Layer 5 of a small transformer language model trained on English Wikipedia (15 layers, counted from 0, width 128). Numbers have three digits each and are written without spaces.
A neuron's activation on a vector x is SiLU(gate . x) times (in . x), where the dot is the dot product.

Input weights of the MLP neurons that the questions are about. A number n stands for (n - 500) times 0.00059.
n19 gate: 339330675602579420589392385530732237355684397489646508473080528292306551398661513381487503586459294539488699675407364513205670605387628418536472525380520189433605462580461378402550413498512649290531480457540421500408477652378532253520438720635627452553404642322475283762750528395497954770389502562768590599425712580517743600586768678914471554661758440461495821505593680632197440866605
n37 gate: 814642352514435714478540691593494565489316379644618861368586462474313161546302570387225423758428886605608501492410592582353384623539373823510352402632483406701665379618398424187456447406750545540451301549423560610344559353599603378407552141591494416485430653404533930456442421466190157459644684495298468491715444709394672773340303519504473454593253414714339499891628522656527548475585
n47 gate: 524550709440714474715538480516371381522159378475527371614397123382569564541430521567576438768412844534727706584657373752773641391344306497189220240373627704484470700489708618514272407637801433358234449465179402535633464230559528300444502470763509433532702610634560345290416816626625427464506846346548568401330549793425520503563413484615443810489743611365478404527334712569514628902605
n78 gate: 480570393593378515484531558543317415340430292633392568629503389540451496546386677447441433546402551448694574426493424411619444472613747718340432357551319518451644499363447292222436285666846519638618518491514471234434397441651174427547598536209466482363479363555336461502488248627542272343645560401563487518433676382438637371617489368416392457699438416414624551422525504509513727450363
n142 gate: 539340146338375793459336791613818275345293119519623770489440318796346485413612711608510292586390618582146388502524590336567570629670470480549184433410171435560455730316567519149584541416775502567376326700781335532171510492027507562518343323559566747258415520520411833510507498616405418725476483533210604540742399344652864527342504496462452398332707542603258200475334748502234475524512
n202 gate: 712210548516347552514362318622771489540595740686510437423393285579420670497428542372634501385532419455510277268419778732856834596500722517564497516666481399533400444542678462446574454445487412404612580671466680200388317661431581434636027568400572493608429447493283268330705480661610606431503436346773414413320569482393621384531483298399531604451440581262546655546377627780537563657507
n19 in: 579580528757406583447570743566722560390681599537462333600475473669472207864656576338309522385539570624475513548421609312434666243345703289364280434454418747603521635321447738348404414379608461359471690489549459306408575519581401566723537676409634770410321555525280495299449351482473640586166381300675540611447585445534613570558507533620243793245414422675757389607237675664425565237594
n37 in: 636619372348543723675314634646624313722639310637380553480603497471430205550334582565617380460546735622722579516514507424560406485491649492373531728332757596563766267575680522511702532438714490537680598665320648398401597468592197410322422392602577278608615253482588605530611694451224332187568704673280614621529508499247823509737352740552425542592674384392394504690602699579548501407580
n47 in: 694545624689587428617567478483465647426200508548531328367430704703452463335458786300358270329380584449737583551511643604351414197677861457532451519561673755457733357483659582506565425627675418513290680479230400539582595579399311364687718585562507346245622363402411473684370302673296518528349413690325500331514262596327387667395532559668329499495627458479219343319151384547310523638654
n78 in: 430508478378400572286273596637606355445574471445373547459394502520614683447650250429454501503747443720663257314591592506363417380391356470533499344283529625505227580286323384445566498305608596560541599480353489507704559258488341540352329429037795582478456580399531420548538312564465382372399603601613514496473551524466483583338245304433339659278676508763475671336374341578508627447435
n142 in: 618627437382567611511214670392521433301396595411354430469717503765580631531590386506321616220618431458542431583589517609711282418368484696413627296656310559514498532699594509610204570574385768640334570703469548651381562379486423612377526540506424601638250378479562470826798257324821571737343347622670539698623604517432363523518582343488838727542482530418569543617273423552308651370579
n202 in: 219594429245411602427406541673285577564429439533037525755579311717387478452717594219565508363691362601643594426626656357395430329526368320378483680544468374539570539240650451511691704480414570359452363627192290531479227426738532492477562553674471561369327440628434757378872601481517479617390248435638364634575684517569459387282344419704570677513415351785503423510278420473484602500589

Each question shows a token from some text and the vector x that enters the MLP there. A number n stands for (n - 500) times 0.0079.

" by": 508343493457466528366468355499487560560722486440349421589399504473395540575500383416595379572720446474448390490395564564560437576461461459420437459673507585615422563476529351791493578471494522379565428438550602473532482620376530578484475419466495600241450624584582564455582463571443244535405696533473455451480565615591562503332352504552537520538322563648454559394502515349506538454414
Which three neurons fire most, strongest first? n202, n47, n19

"-": 514492449587532545618549594591537642493715518459576520526562430462517380574549357625442380371502588449576359565574494598501391674485566620461468476550461535295574518621546567312416535529398429488480547298649522449597522575548492468429464525595577613432492502569645608450493608618463506517432508542502592456351640446576335337487607648501528554504404496653426498484551395455355435635461
Which neuron fires most, and how strongly? n202, at about 0.14

"2": 606560470503484517465456482365556508610531445576450523518473471487544484624526417503624352471505447460755553512580381544376541635521439478482486359410585514689426595584452580521509587606438447392528532636524472515485587322538486462630489467428521325320549347447439444585525552551375385508513458580618428462468546526641354397445501622419531408541500578487410503457505407475310471436513
Which of these neurons fires most? n19

"amp": 431447401531538576653584353596656523633680551314375429387621555428302449445449393539423566487645663641520588375371407414450207521413457516113584337367500597497458459572521467293391540520459451306362568661421532613491373428320461596501602587498455442492646387544537563421510620430527492614526572616501380336548480419484517561810582466734453400475640498621552454452483522465384488603471
Which three neurons fire most, strongest first? n47, n19, n78

",": 522528469506500556494538574582550473517517478508515409402567372540462472628514318487501451460760532382548425505591540514434484562482449368549432425369485457638529510528502467456488568579421311557498509510427457477462576497458547479546453576521289484447554691458578449573621497617416393464587419310532526710444515522539500521590513471549462366464539676577518452562383443353487519494426
The two highest activations, in order: n142, n202

"s": 463543426449508579511473563563577494697368549453497623557455662500296563581610253623443470595767496437524426631496605522528497431381325497373681494445345420546546472646520594432501539480409566592376527341541462552633502503434687467586431490401568547478449505489569328597557550470747406503390448481551563572548423523510425645762304545591638450480487487476374476299450326503455478476464
Which neuron fires most, and how strongly? n37, at about 0.21

"her": 469425521525429678483527476533390583643438707471423411516511522520494490426583239586533504519633235401459471570507505540650522510470626490627514449395600358527624448582413587486417437475513678552548445284421466683474545448420589770491355539326560323451686604226373344492399514512530655455530345590331433500305490637588391354414376423523578454455401496432565501398461505423688512566518
Which neuron fires most, and how strongly? n37, at about 0.39

"9": 675423321569476646512462608494446496442505438508452528335538529422617452544583414534526369737528620528635470476503376535492320542520645519433589492462528478717516591641524431499315407647394747455480592378554488424520501370453329524568509572485623388521593379412543565534536457616434392520459665556437522690450514592505557543408329510552336479512513502517555485547583277517438377507574
Which neuron fires most, and how strongly? n37, at about 2.7

");": 451395524556418534493498629487583589608526527369475517417561453455506508580454459516436380560569461316495431474528685422584413769702529529400585391368399536541441547475459571438508465489603546660552484442444602612430465572460292506479592679624525473413540604465459530506357527468450509479455623459485606483463545469511470598486441528496438495402512645679583431425631317538530502417454
The two highest activations, in order: n202, n78

"3": 589589413489464505487541399401373503646641428574564538354514531407443496616516462555532315564570482488663502462540346412407412581542412586468456501422492475631543633674385553467391487521449604477540519400518563466560448524520321495652354562445611481369697459448378512591497498544441502450389503637395345431468527478643370640509443546441538445493506537439595505409588352506531416423577
Which of these neurons fires most? n202

"ulation": 600490606683406411566542485368290531541773660516735503481427427514494537665421362603454462582645484496519434338599458601351559518513629552589328464639623636414470535537438502400501435617685407566351476581371507522444505458497572513391468469364506507370432455464495325520397588687471265363504655577505444466539550594576475497481451583482554539505519519561662498373407386485784551431513
Which neuron fires most, and how strongly? n78, at about 0.74

"S": 615456227496503566491530473442455482503858480618364487542481529360461468473608328698504458589472617577519346517498515608434558555687605601559440416561411369520540361567430602531523429497438218607437502563328499519479773530620627490452707505461672486465519481450650460377614440278605374526516427566533424488544498649438493428576328534503497506496456510386636344288599335490390532475590
Which three neurons fire most, strongest first? n37, n47, n19

"6": 485470407493509564406492657471487450573434549442492519430494488412504452602547374490542322434598568441633554534492426612548438548576617518509521434374546494593533459617613600583362517687360451523550586469448530550491549407484456454691389471401561426348500375395586442548480582616506464462425456468520239567328540466541435554478586532395511532521386574408553543513528423497447503527468
Which three neurons fire most, strongest first? n47, n19, n78

" of": 624481412557470535386458422577472601497542419581559394539554553665462522620473391360538358288710413475588372293387546434454498585457555497478452491602477526483555488423538484494529517665361477514458489460567524469542521431444386635479496518444444354424525731710496491517615592615512383544586471377473488603533484551695490543417565383512520435470414483475428614443461407483539568535473
Which of these neurons fires most? n202

"per": 535448547441476440596460374539462544456568561496441344492718483457632487458674512609607533437494535644487448317498434488561261626668435597615519459678411419556517599649550690538586368547507500485432384293656667389631403504363268554501683433513432604430363350375497266406619660481440388538638574372478449582321520533373484567338488551572515488509491475631515535519490398405437696437401
Which of these neurons fires most? n19

" her": 492493479485555538551513525478549537468473543385594424375552463619396537482530350554421374482665657372508640375424481416549649547517447576425495554502524493537537427517580498477576440389615518533584471512564547347590535363426525478553414479368514480364447590406620398482490505637446414296523577557411495427398710617376532611515643495426533521447563497577444319393498338410440431393453
Which three neurons fire most, strongest first? n78, n37, n47

"est": 583544471647442591624497405571409564614285668542450405668571468702530470520516355419538495390506701479493598480281503595475372590479526707497478462432318520489493639406585432348534600512297530398349509362556496666477550555523439521505713534398410774367596346438542420384452565556459387605410555610399511408500451715637472632682627422269408449391615430464499398676425472501372425388455
Which three neurons fire most, strongest first? n142, n47, n202

":": 576439609508511553528547512597686565478441588479636391559429442592561528562430336496375350621513404266489374326535511473427454695508689242533456375524445481430392613495554643416572357632407558547532502431376476582506496578459404388549453524507510578458467591368628491638597490557459420848396479409481486553558521416655495428358401531495434549453332533666385508471640348466488422542441
Which of these neurons fires most? n19

"1": 583534455475449502457461466528504454522333544556471574490524543424457524633523416591616321488612523428644437463617504440437540512450513564514597490434552476714704430573471355348457368500311712486547512424645446512533535533418478520530467443416517408371589310396436397623558456578378414439535582647538455484426497465720430423508428463522485377502393524409493500524451340457477504487571
Which neuron fires most, and how strongly? n78, at about 0.35

"7": 587441409584400513458599560472460497539549438558495540307544546417477398524487474413507322507580636423551565558561480563567430480590792662484499483453480545624602442541421611490281398596417606492561496322526455466508534507503445613736466437464422488536516346432472425524472472528432378563445602523489236561408477531553510451446358530353472456509483535565569450412594329507556465424530
Which three neurons fire most, strongest first? n37, n202, n142